Layer 2 of a small transformer language model trained on English Wikipedia (8 layers, counted from 0, width 64).
Take only the direct path to the model's output, skipping the later layers: a vector added to the residual stream pushes a token's score in proportion to its dot product with that token's output vector.

Output vectors of the tokens that the questions are about. A number n stands for n times 0.02.
" ·": 15 -16 19 17 2 3 23 -6 -4 -22 3 11 -22 -8 40 -16 19 38 22 -32 32 3 12 5 -11 -1 -26 21 -10 14 -2 23 -5 -6 20 11 -11 -14 17 -21 1 3 15 24 -4 -7 7 1 -24 7 -31 1 -18 -36 -32 5 -35 -37 29 -25 4 4 18 -8
" Height": -53 15 37 8 15 -12 -7 46 80 18 -28 9 9 8 4 17 22 -31 6 -3 32 -13 -4 -6 -13 31 19 15 13 -19 -29 -16 -28 5 1 -20 -13 -1 1 -4 -33 -21 -6 40 7 30 -12 -49 -46 -9 -11 39 1 -4 -36 -12 -18 15 1 -10 -5 -17 38 10
" vocals": -12 17 3 -31 42 30 -29 9 46 -9 -32 62 -47 -24 -10 2 -53 34 7 -12 29 9 12 -27 17 -9 -2 -2 13 1 -11 -3 17 -5 50 -32 0 -21 8 4 -29 -8 11 0 1 -22 -10 -45 -27 8 0 12 25 -11 12 -42 -25 7 30 27 -25 37 13 18
"eptember": -7 1 3 20 15 34 1 -17 39 46 -47 -15 -39 -17 -28 21 -4 -4 4 14 4 62 -3 -14 -17 37 3 -36 25 23 -5 -42 -59 -16 21 -2 -36 -41 14 -5 -8 11 -6 63 20 19 -22 13 -27 -17 29 19 -8 -19 27 -4 -51 -21 -16 0 1 40 61 -36
"\n": 22 2 -44 45 2 27 18 -35 32 -28 24 33 16 14 -7 -36 10 29 -48 -19 2 8 -18 -14 -31 29 15 2 -27 54 -8 19 15 11 5 1 40 6 2 -20 0 -24 -21 5 -37 -15 -6 -38 11 -19 -16 20 5 -7 35 -3 -16 -9 30 -1 -23 -1 -5 -14
" °": -58 25 13 -39 14 19 -51 10 -1 -6 -28 27 19 -5 16 -27 3 10 -9 11 46 -11 1 -12 -10 23 28 1 13 -40 17 40 -2 26 54 12 0 -16 -16 10 22 -9 -13 -9 42 -22 26 -23 -49 -30 -14 26 5 27 -36 14 -56 -27 44 -25 -14 24 21 -30
" degree": 7 7 38 -3 4 25 -33 9 21 -16 3 30 -13 -40 -20 9 5 0 34 40 40 -1 -1 -19 30 4 -26 -16 0 -29 -29 19 -43 48 15 -16 -1 10 0 4 11 -18 12 35 64 5 -25 -75 -31 -12 -17 7 -32 5 -2 -31 27 -37 9 0 -39 26 1 24
" ==\n": -7 -18 30 6 -23 25 -11 -19 -14 -15 8 44 -26 6 -4 -32 15 4 -33 16 -13 52 38 -22 -9 8 22 -6 -29 26 -77 33 -6 -2 14 20 57 21 -14 -28 -29 -37 10 -3 -8 6 14 9 -14 -33 30 52 -19 29 33 -41 -13 -4 -27 -13 -45 23 23 21
"/km": 19 -43 -8 -12 -3 30 3 -7 5 -1 -7 28 -1 -7 12 -4 20 -14 26 -31 36 -31 -19 -1 -9 47 42 -12 6 0 15 33 -25 48 6 -16 -7 1 -6 25 -9 5 1 41 -5 -22 -22 -25 -54 3 4 4 -31 13 -10 -6 -19 -25 23 2 -47 36 40 -37
" Length": -20 30 19 13 -6 1 -11 8 19 -23 -30 41 -2 31 40 -18 -36 21 2 -11 43 10 -21 -1 -13 12 25 17 14 -25 -20 20 -41 0 10 -21 -3 -14 2 8 -14 -44 -12 34 -13 -25 -7 -30 -46 -39 -2 29 43 -49 -73 -12 10 23 42 32 -8 25 46 20
";\n": -4 13 -6 14 37 41 11 -27 31 9 37 33 24 4 -23 -41 -9 48 -36 -16 32 -2 -17 -15 -21 8 -5 -17 -29 42 2 17 52 8 26 -22 22 -25 -25 -22 3 1 -2 44 -16 -28 -6 9 -9 -11 -81 29 26 -53 -21 -15 -12 -41 29 7 -16 32 8 -25
"):": -36 14 13 -3 -39 3 -23 -47 -12 64 16 51 21 6 28 6 38 43 12 -18 17 -9 -13 7 -39 37 36 -21 -15 22 23 27 -19 -17 34 -11 -19 -51 4 -21 -23 9 16 33 5 13 -15 30 -11 -55 -21 29 5 -19 3 -34 -21 -54 19 6 2 -23 28 -28
" access": -28 -21 -5 -25 27 -1 -24 12 8 -6 19 39 7 20 -1 17 -3 -5 -4 -18 17 11 -11 12 -6 -22 10 -23 14 -4 -34 -5 7 4 14 -24 1 11 -23 5 10 7 24 51 -7 -15 2 7 -22 4 17 23 5 -20 -35 -7 -8 11 5 -10 -20 20 -8 2
"°E": -55 -10 -15 31 64 57 33 -13 16 -4 -1 -1 -15 -21 -9 -31 -5 -20 -30 -22 38 22 15 -39 -20 31 39 -9 -6 -1 -25 24 0 0 -11 6 0 -43 -21 11 45 16 -19 27 -27 17 -5 29 -55 18 -1 25 -13 11 10 -6 -31 -48 5 -19 -53 73 30 9
"ifying": 14 -53 19 2 3 43 -28 11 5 -23 -39 31 -16 16 -34 -10 28 9 -32 47 -43 1 11 32 -19 13 22 -25 7 -11 43 -24 -7 39 3 -15 -20 34 -25 -9 -3 23 25 5 -12 2 14 -18 -21 -9 5 5 20 20 -58 -8 -29 -5 9 -17 -9 2 36 24
" lost": -14 -25 21 -1 15 1 -14 10 6 -4 -14 8 -13 -8 -14 13 12 12 -10 23 2 24 -8 30 27 15 6 2 -7 5 -17 -12 -19 27 1 -36 -27 5 -17 -44 -23 12 -19 12 -5 -19 15 24 -13 24 15 24 0 -14 17 12 -29 2 -14 21 -6 -11 2 12
"ield": -18 -26 66 -51 20 -2 -10 10 34 4 60 41 6 -38 -40 -50 26 -18 -11 0 1 66 -17 52 33 -37 -10 -2 27 -22 -22 3 -30 -64 5 -28 17 2 -6 8 23 6 -31 11 12 -8 48 20 -15 -37 -18 1 10 -7 -24 -15 -4 -31 25 25 9 -6 45 -17
" District": -7 9 8 24 -16 -1 -3 36 29 16 8 -4 16 -2 13 -10 15 -22 -11 -35 29 9 -19 -19 7 22 -26 2 11 2 -31 -22 -28 17 -31 5 -3 15 35 -15 4 7 11 8 -13 18 9 17 -11 13 -1 16 -6 -24 5 -6 -4 -15 -14 -34 -7 22 8 -29
"ota": -22 -56 -2 -27 -4 -4 0 1 -20 -14 -9 -9 -26 -33 -14 -61 13 -9 29 -32 30 55 -14 -30 49 14 20 -41 16 -21 -30 7 -11 -8 50 -24 21 17 33 20 53 26 28 11 -21 1 12 -20 -2 -21 24 -7 58 -30 -4 14 -38 -45 15 19 20 -6 42 17
"heast": -22 -73 20 -7 31 45 -2 57 -1 13 -32 37 2 -1 -36 -14 -28 21 11 49 -4 0 16 44 1 59 17 -31 26 31 -12 -18 -18 -5 51 -26 -41 -1 27 17 6 -10 27 -3 20 -11 37 -29 -24 -29 29 -8 -29 -43 -74 -51 -16 -27 -15 -60 21 93 47 -52
" vote": 3 23 16 -24 15 -38 -9 2 -12 19 3 9 2 1 -10 -4 11 -12 -9 40 26 0 -3 -7 13 13 5 -17 5 -29 -47 0 -10 43 1 -14 -16 20 -20 -60 42 47 -23 78 16 -17 24 1 -33 -28 -4 52 12 -19 -1 -34 -18 -31 10 20 -23 10 -5 -4

Output weights of attention head 1. The head adds the sum of these rows, row i times number i of z. A number n stands for n times 0.016.
o0: -17 -27 23 15 14 24 14 -9 22 -30 -90 18 10 -11 -4 0 37 18 15 -16 20 0 -17 24 -13 78 -2 24 52 -2 3 14 -40 -6 -25 0 17 -69 6 16 48 -40 -9 -10 -63 2 -16 -7 -17 -47 -1 -9 54 -39 -12 39 -52 14 0 4 10 -23 50 24
o1: 11 -28 -46 -10 -6 29 -10 -26 5 18 29 50 -35 -28 24 33 -9 6 20 28 26 4 -30 34 -7 37 5 -56 24 4 20 18 -7 -18 21 -53 -21 17 -25 6 -37 -3 -17 19 1 -12 -2 -43 -12 -5 -34 -1 -8 -7 -42 0 13 38 12 19 36 38 8 -10
o2: 10 -7 -37 -3 50 -12 27 -19 -15 -13 9 -15 -4 26 16 -4 22 -31 18 -4 15 0 -7 -7 -16 14 37 -4 -6 -13 46 1 24 5 -7 -15 -19 -25 -2 -5 -16 1 -3 3 -1 -3 -17 -15 1 7 -18 -10 11 12 5 -3 -24 18 -18 5 22 18 -1 -7
o3: -4 -4 0 19 3 25 -3 -27 12 -2 -14 24 -24 -13 -49 -8 -8 35 -23 -4 4 -21 -47 -3 -26 -4 27 6 18 3 4 7 -2 15 -8 5 -19 -11 7 -21 -16 32 -5 3 19 -4 8 -14 8 17 31 9 7 -2 12 -22 -11 9 -16 -4 4 52 -12 20
o4: -67 12 -12 23 -20 -9 5 9 -32 13 -26 7 19 -4 -8 -30 55 -37 -2 31 -8 -23 21 57 7 34 3 29 -10 -45 13 16 35 2 -4 -20 -17 -1 10 7 -25 -11 -36 -20 5 -15 25 -27 55 23 5 32 29 10 7 -25 -54 -8 -7 5 9 -27 -14 27
o5: 31 40 -45 7 13 -10 -5 28 42 26 10 40 -42 -27 -15 -3 -43 -5 28 -34 41 -22 -8 -42 36 -27 -12 -54 -11 12 5 20 7 37 39 -2 -15 8 23 76 -38 -6 -26 -8 -6 12 -7 -20 0 -41 -62 -22 6 3 43 9 -3 -25 -6 37 33 11 -8 -20
o6: -20 -25 -17 -30 -48 4 -20 27 -13 -24 -35 44 27 -22 24 -22 30 -10 -2 15 12 19 8 -7 19 -1 5 -22 48 30 -38 18 13 8 4 -8 -60 35 12 -6 16 -24 11 17 28 -13 21 -15 -19 43 57 -40 5 -17 -6 25 -33 15 7 15 22 -32 -45 -13
o7: -42 22 -8 -11 37 -27 -24 -13 12 6 9 -36 -16 22 24 -9 -16 8 28 31 -7 -25 11 29 -4 -23 26 -43 11 -23 45 5 12 -27 -32 10 -53 -35 12 12 -32 -28 30 -6 -9 44 -37 21 71 -42 24 30 33 27 -26 -22 -6 24 -27 60 -8 10 -20 -17
o8: 40 -10 -3 27 -37 -14 -13 7 7 -16 7 62 3 20 -14 -30 -1 21 17 9 -18 15 26 -29 19 -4 -32 -7 7 -31 -60 -10 -30 -4 7 2 -30 -9 -11 5 17 2 3 -28 12 25 5 -16 11 26 24 2 -16 16 10 12 40 -1 -10 4 -5 -43 28 4
o9: -46 28 46 -27 -19 -14 -6 8 12 -10 -34 4 -10 -26 43 -5 -14 -1 -17 -18 1 -8 -17 8 -34 50 23 28 14 9 -14 -9 -47 -3 -8 -5 19 55 4 40 -21 -29 12 -21 0 6 -3 23 37 -2 28 18 3 25 -21 -38 -5 18 -13 -10 -22 -13 14 17
o10: 25 29 9 -39 18 -20 2 29 10 24 10 1 13 22 -26 18 -1 -22 -6 11 -10 -14 -27 -1 -11 -27 16 -9 15 -17 -38 8 15 -25 -28 -6 -1 15 10 12 -44 10 -33 10 16 11 38 9 -24 -3 22 4 8 9 30 0 23 -15 -14 -9 -24 7 27 -25
o11: 30 22 1 4 12 -28 30 3 -1 -4 -14 -9 -20 31 22 -5 11 11 -10 -16 4 -7 -37 -17 -18 48 20 -3 6 0 4 -16 -52 0 -9 -10 7 -25 21 2 2 17 -20 -33 -38 -10 10 6 -17 28 7 -13 23 7 -3 36 -19 8 2 3 -17 -29 54 17
o12: 13 -7 -8 -1 -14 -15 -5 32 -5 -6 3 20 -2 0 -14 22 -38 -40 -11 -4 8 28 12 4 30 14 -6 -16 -6 5 7 -23 -37 -11 7 5 25 20 -12 14 -8 -3 -12 13 -21 27 -23 8 -10 -16 -41 6 -9 35 -12 10 13 -9 26 23 -2 6 10 -6
o13: -13 -20 -17 15 25 -33 16 -8 5 -1 -18 -19 2 25 -25 -32 4 -14 -11 7 -6 60 -44 -30 -22 -19 29 20 10 -8 19 13 43 -56 35 22 18 -8 19 -12 1 32 32 16 -14 -25 5 -24 -5 -6 0 -22 31 -2 14 26 -41 1 42 20 -28 -23 -5 2
o14: 19 1 -1 22 -21 -51 -22 36 -24 13 2 31 18 26 -28 -7 43 -9 -41 -58 19 27 12 29 -13 47 -44 11 14 13 45 -4 18 -5 -26 13 -32 -22 -29 6 2 18 6 42 -17 -3 -3 54 9 4 -19 -23 -24 -5 6 -10 -8 24 -56 24 5 -47 -14 16
o15: -5 -39 -38 -14 -13 -11 -4 3 17 38 61 37 12 -32 -25 17 -6 -9 12 -34 0 22 7 -6 -10 -10 17 -30 45 20 -16 23 38 -66 -11 27 -17 -10 8 -6 -2 -36 7 4 15 30 -3 26 4 6 -30 -17 48 -9 0 -6 -39 11 14 -19 -2 4 7 -6
o16: -24 4 -9 11 30 50 -24 20 26 -37 25 13 -6 50 -5 -54 -24 -3 -16 -19 28 9 10 24 -23 19 39 -3 -23 6 -6 -26 8 13 -42 6 33 15 5 -16 12 -28 21 22 1 23 -15 32 -30 -17 14 9 4 -2 -5 2 0 -36 -21 -3 -25 19 -12 -44
o17: 43 -46 17 -54 18 9 -54 5 0 -22 -14 8 -1 -13 -8 -35 -3 17 -4 -19 20 32 -3 9 2 3 -25 -14 4 46 3 0 34 22 1 51 63 7 -14 42 5 -14 -9 8 3 5 -28 11 -12 -20 8 -20 -32 8 -10 5 11 -19 -43 -20 15 35 11 -14
o18: 10 -4 4 20 -30 13 -50 10 46 30 -10 17 4 1 14 31 0 0 -6 75 -45 -21 -20 26 12 -33 -7 -6 9 24 -41 -52 -5 16 -2 -48 20 7 -7 17 37 -6 10 -33 1 37 2 -39 18 -28 2 23 -44 23 5 -27 16 -5 -38 38 -17 0 27 -18
o19: -68 -11 -22 20 -30 14 14 -25 24 -48 -5 28 16 -31 5 36 48 35 -26 -18 57 -18 3 -29 -55 22 -60 14 32 -91 68 16 10 -5 -9 -17 -40 -33 2 75 10 7 8 53 0 19 -3 -26 -16 16 -24 4 17 -28 17 -31 38 -6 45 -17 3 -5 24 -5
o20: 6 2 3 32 -18 35 -22 11 24 -13 25 -12 4 -71 -6 28 20 10 -42 12 -31 4 -4 8 23 21 11 44 4 27 -7 37 -34 -18 -23 16 -13 -2 -5 -13 12 3 -24 -28 -35 -8 -2 21 -3 -9 -1 -11 16 13 25 14 -12 7 -11 12 -10 -10 -34 -1
o21: -34 -2 3 -19 -15 16 19 7 -51 9 32 22 -5 41 53 18 36 16 6 20 0 -6 37 12 -4 4 -35 -15 -15 -20 -44 7 -15 11 7 -12 26 4 4 3 21 21 -31 -3 14 -9 -6 -34 -10 -22 -12 31 -41 1 -29 10 -36 12 -10 -12 -45 6 39 22
o22: 7 -29 -27 -12 22 30 0 22 -11 -2 16 -38 53 -20 2 22 33 -13 -43 4 -6 -10 20 31 21 -9 -5 14 1 -28 18 -27 2 39 7 20 -9 27 -4 1 27 53 -7 17 -33 -11 -32 43 -11 0 11 13 32 -16 -13 -39 -45 13 -32 -50 -24 -20 -30 30
o23: -9 -21 13 24 15 22 6 19 5 10 -3 20 -35 10 -18 4 -22 15 -23 -8 2 23 13 -5 -19 -22 21 25 17 -15 13 -29 8 -31 -42 -44 20 -16 -7 -8 -12 -2 11 28 -19 45 -15 -6 -32 -8 -14 9 -1 6 -4 -5 21 -13 -22 72 12 12 15 -1
o24: -53 8 12 -39 -12 13 -12 15 20 18 13 -27 17 -12 7 -1 -23 -25 19 27 2 -2 -5 -12 10 -10 -6 33 15 -5 -20 19 -11 38 -10 -3 -6 2 25 1 28 23 23 57 -2 -27 -8 -31 -17 -10 -16 18 48 -36 -14 24 14 -7 -14 -48 2 -7 -3 -20
o25: -12 18 44 16 -46 -28 6 -22 4 12 23 38 0 32 -21 -59 -8 -3 24 -43 21 15 10 -1 -12 -27 -11 1 -34 -15 -44 12 30 1 27 -14 6 -4 13 5 4 -48 36 30 -18 3 -3 32 -17 3 -14 22 12 -77 -28 38 20 -20 64 -13 19 -25 16 11
o26: 11 -10 21 33 -35 -18 -24 -10 9 7 24 36 18 -11 1 2 -2 -13 -18 5 -11 -4 -3 -28 5 -18 51 13 -6 4 11 18 34 -16 -9 -16 -25 -10 -13 8 -6 -53 3 -46 4 48 -25 -7 9 47 -28 -46 -8 26 -27 13 14 -1 24 -1 15 9 5 26
o27: 17 25 24 -21 10 11 -12 -4 -32 -29 -24 18 16 -5 -8 12 -37 20 -46 -42 -33 32 -2 1 16 -16 -40 23 8 13 13 28 19 18 60 27 3 -26 -23 43 6 2 -30 -7 -5 -28 -13 -17 3 -13 -2 4 0 40 -38 -21 -6 16 0 39 4 -9 -10 23
o28: -9 -6 20 -19 -25 -35 -22 -16 -30 40 21 -10 7 -8 25 5 -16 46 -17 -49 32 44 10 2 -24 -9 9 42 56 -13 6 -24 31 -21 9 13 28 -7 -3 -17 -5 -30 -3 -6 -3 -10 32 1 23 -10 -14 19 2 8 -24 -45 26 29 -2 -62 21 0 -19 5
o29: -20 35 -32 -3 -4 31 -4 5 -38 -32 -39 16 30 -2 -21 -20 -34 -30 -8 41 -51 -11 31 53 24 47 37 33 -36 -38 -9 26 25 -27 13 44 -17 -1 -18 41 -17 12 -16 24 -27 -3 28 26 32 -29 -31 8 -15 10 19 -8 -46 -2 24 -52 -48 35 1 35
o30: 15 -30 -17 -48 50 14 19 -10 -38 32 0 -37 6 -9 28 11 -14 21 21 45 -19 8 7 10 -21 -8 -16 -16 -29 -32 23 7 -11 -5 -11 -18 10 -33 2 6 -11 23 2 -5 -18 -31 6 29 31 49 -5 -31 8 -45 -2 32 31 -3 -19 20 40 -30 7 -3
o31: 33 -21 16 -57 -13 -7 5 -7 -1 12 3 73 33 28 -16 19 34 -45 -13 11 -6 27 -27 -9 -17 -48 -10 -18 21 -46 -42 29 6 13 8 42 -8 17 -10 40 -21 8 -14 -5 -13 -40 11 5 18 -4 -4 -25 -26 -12 -20 -12 20 62 18 18 -17 13 -10 -1

Each question shows a token from some text and the vector z that the head gathered there. A number n stands for n times 0.019.

" to": -17 35 -6 30 21 -26 -5 -27 -12 5 13 -8 13 -1 -21 8 13 -2 -7 -49 -17 8 -1 7 -17 2 -12 9 4 -11 8 36
Pushed up most: " ==\n"

"oc": -14 20 -6 20 -22 -7 -2 5 -13 7 -5 -24 -2 -5 1 9 12 6 -10 11 -1 -19 5 -28 4 28 5 -17 3 -16 -46 36
Which of these tokens does it push down most? " lost"

"ized": -4 27 -9 30 16 -21 -13 -30 -10 3 10 -5 11 -6 -16 10 15 1 -6 -50 -15 6 -2 10 -15 8 -16 7 2 -9 7 27
Which three tokens does it push up most, strongest first? " ==\n", "heast", "ield"

"aw": -4 25 -3 27 -1 -14 12 -23 -11 6 21 18 -15 18 13 13 -1 10 -24 15 4 -17 37 -36 -8 9 -15 1 9 -17 -15 34
Which two tokens does it push up most, strongest first? " access", "/km"

" Mount": 46 21 -15 9 -17 11 31 -68 -9 -1 9 23 -29 24 2 41 -2 -1 -38 43 45 -31 -1 -43 28 32 5 -5 16 -22 -33 -23
Which two tokens does it push up most, strongest first? "ota", " ·"

" f": 16 48 -10 27 5 -9 9 -18 -7 -1 15 -12 8 0 -7 24 -11 -4 14 -18 7 -13 4 -5 -1 0 -7 4 -3 10 -23 25
Which two tokens does it push up most, strongest first? "heast", "ield"

"ne": 5 12 8 30 4 19 18 -16 -11 0 6 14 -20 37 -6 11 -8 -1 -35 35 -15 -26 15 -28 -5 -4 -20 2 -2 -2 -5 2
Pushed up most: "ota"

"27": 19 6 -8 4 23 10 10 4 6 13 -5 0 -12 -2 11 29 -7 -23 -8 24 31 -21 3 -24 -5 22 11 -8 5 0 -34 -9
Which two tokens does it push up most, strongest first? "):", " Height"

"1": 26 17 -11 6 25 2 -5 15 7 19 -4 1 1 -15 6 19 -7 -34 10 30 35 -16 -2 -3 -8 6 1 -1 4 -7 -39 -23
Pushed up most: " Height"

"20": -4 12 1 8 25 23 8 -20 4 7 0 13 -14 7 9 26 -12 -17 -24 12 14 -12 7 -32 -17 17 8 -6 3 -11 -23 -4
Which of these tokens does it push down most? "heast"

" ": 18 33 -18 14 21 2 8 -1 10 41 -3 14 11 1 -21 -11 -24 -32 -17 66 5 -11 -7 -22 5 12 -10 11 -2 -22 -45 -13
Which two tokens does it push up most, strongest first? " Length", " Height"

"55": 0 26 -1 15 4 11 24 -61 -9 -4 9 16 -18 24 -2 9 -8 5 -33 26 16 -4 20 -35 8 5 -11 -5 1 -19 -5 2
Pushed up most: "ota"

"imin": -5 33 3 12 11 2 22 -27 -10 3 11 -1 -10 17 -7 21 -4 0 -24 31 -9 -9 14 -31 -6 4 -3 1 16 -2 -14 16
Pushed up most: " °"

".": 12 30 0 18 -21 13 14 -24 -11 1 1 5 -3 11 6 29 13 24 -36 21 -2 -24 5 -20 -11 10 -11 0 16 -27 -14 6
Pushed up most: ";\n"

"ing": -8 57 -7 7 12 -36 31 12 -20 2 -3 -41 38 -4 31 11 16 -8 -5 -29 -5 -23 16 9 -6 30 3 15 -1 -10 -50 56
Which of these tokens does it push down most? "°E"

" pm": -3 20 -4 15 -18 -18 24 -30 -20 25 8 21 -15 55 -35 24 4 -21 -31 1 32 13 61 -31 12 -7 -5 -3 4 27 -34 -1
Which of these tokens does it push down most? " degree"

"l": -5 36 0 9 9 2 25 -24 -11 7 9 -4 -2 17 -11 22 2 5 -28 31 -7 -7 15 -25 -6 1 -7 7 17 -4 -13 14
Pushed up most: " °"

"ant": 17 1 -5 19 -15 -2 32 -26 -18 18 7 16 -45 19 18 17 -8 -6 -30 53 16 -16 12 -45 0 23 6 -21 15 -27 -38 14
Pushed up most: " ·"

" |\n": 20 27 -3 7 -11 20 15 -32 8 -3 10 19 3 25 -6 21 -10 -10 -35 55 -5 -22 -19 -23 4 27 7 6 12 -24 -13 22
Which two tokens does it push up most, strongest first? " Length", "ota"

"82": 4 10 -8 21 -12 18 8 -40 -6 9 7 24 -35 8 -8 8 -8 7 -31 41 9 -13 -1 -38 2 9 -8 9 17 -32 -16 -12
Pushed up most: " ·"

" a": 19 43 -5 40 -9 -2 -2 5 -6 -7 26 -10 6 -9 0 12 -1 8 8 -19 -14 -5 -13 19 -6 1 -19 -1 -10 0 -18 22
Which of these tokens does it push down most? " ·"

" C": 8 15 -27 23 -9 21 13 -36 1 9 1 -1 -4 7 -34 -2 -6 -5 -8 34 14 -13 3 -27 28 15 -9 0 -6 -12 -31 -12
Pushed up most: " degree"

" much": 1 34 -11 27 8 -28 0 -13 -20 23 -5 -17 5 -18 3 5 13 12 3 -39 1 -1 16 -4 -7 4 -7 9 12 -8 -23 27
Which two tokens does it push up most, strongest first? " ==\n", "heast"

"ear": 10 10 -10 42 22 -5 11 -5 1 17 18 12 -26 19 -4 -6 -18 -10 -14 42 -2 -9 13 -28 -15 3 -11 16 0 -8 -22 30
Which two tokens does it push up most, strongest first? " °", " Length"

" California": 8 20 -25 17 3 10 15 -30 7 17 -5 2 2 3 -25 -7 -14 -16 -9 42 15 -10 7 -27 20 14 -9 3 -5 -13 -37 -15
Pushed up most: " degree"

" compet": 9 28 -20 27 19 -20 29 -31 10 8 -5 -7 -7 -1 1 2 -1 -23 5 -8 25 -20 16 -16 2 19 -6 -7 -14 -6 -29 10
Pushed up most: " lost"

"-f": 22 8 -17 14 8 16 10 -14 6 16 18 14 -9 -5 -14 12 -11 -21 -13 27 17 -23 6 -35 14 12 -13 1 2 -20 -31 1
Which of these tokens does it push down most? " ==\n"

"ish": 12 31 -16 21 -7 -18 8 -22 -16 14 1 -19 4 -19 -6 19 15 14 1 -20 4 -6 12 -14 2 5 -5 3 9 -6 -28 29
Pushed up most: "heast"

"*": 0 14 -10 15 18 28 0 -20 6 5 -3 5 -11 13 -2 32 -11 -27 -8 6 29 -14 9 -12 -21 14 12 11 7 -5 -29 -8
Pushed up most: "\n"

" Non": 37 9 -11 11 15 11 7 -4 -7 13 10 7 -10 -12 -5 16 -5 -17 -6 34 29 -28 10 -28 12 6 -6 -9 0 -21 -30 -11
Pushed up most: " Height"

" in": -3 44 -14 35 36 -37 44 -38 5 2 9 -15 -6 -4 -4 -7 -4 -32 19 -15 25 -14 22 -12 17 -1 -17 -17 -26 -7 -33 11
Which of these tokens does it push down most? ";\n"

" |": 20 33 -3 7 16 2 7 -10 4 20 -4 17 12 7 -6 -2 -20 -30 -22 58 2 -13 -4 -18 2 13 -8 0 -1 -20 -28 -7
Which two tokens does it push up most, strongest first? " Length", " Height"

"/": 4 22 -15 14 3 28 -2 -13 7 19 -4 8 -12 8 -6 31 -16 -21 -11 15 21 -22 -3 -22 -14 25 8 15 16 -21 -28 -7
Pushed up most: " vocals"

"e": -1 31 -7 31 1 -9 -11 -14 -7 3 4 -6 0 -4 -9 21 10 5 -5 -32 -4 -7 -1 3 -15 7 -3 -3 5 -5 2 29
Which of these tokens does it push down most? " Height"

" November": 18 3 41 60 14 -9 6 -59 -10 -48 20 27 -29 37 23 -8 3 -41 -55 4 20 -16 0 -8 2 -33 -51 -57 -29 -14 -18 2
Pushed up most: "°E"

",": 2 51 2 16 -14 7 36 -32 -16 -5 0 -2 5 18 8 22 4 6 -26 30 -1 -17 10 -14 -11 6 -10 -1 2 -35 -21 17
Pushed up most: "/km"

"15": -3 18 -6 8 25 22 4 -19 4 9 5 10 -2 7 6 20 -8 -19 -13 7 16 -11 3 -16 -21 16 4 7 7 -6 -30 -12
Which two tokens does it push up most, strongest first? "\n", "):"

"Q": -9 2 -3 25 27 10 7 15 -17 22 12 -7 -34 14 -9 -4 -28 -22 -10 35 -7 -19 20 -45 2 20 -9 4 0 -16 -23 26
Pushed up most: " °"

"est": 16 50 -9 33 13 -4 15 -24 -11 -11 17 -21 2 -4 -7 20 -11 -15 18 -2 6 -16 4 0 3 -1 -10 -6 -8 4 -33 20
Pushed up most: "heast"

" Ball": 7 27 -5 14 -9 9 13 -26 -10 22 5 22 -1 23 -15 15 -10 -20 -36 21 17 -15 24 -26 7 6 -15 -6 3 -14 -18 -10
Pushed up most: "ota"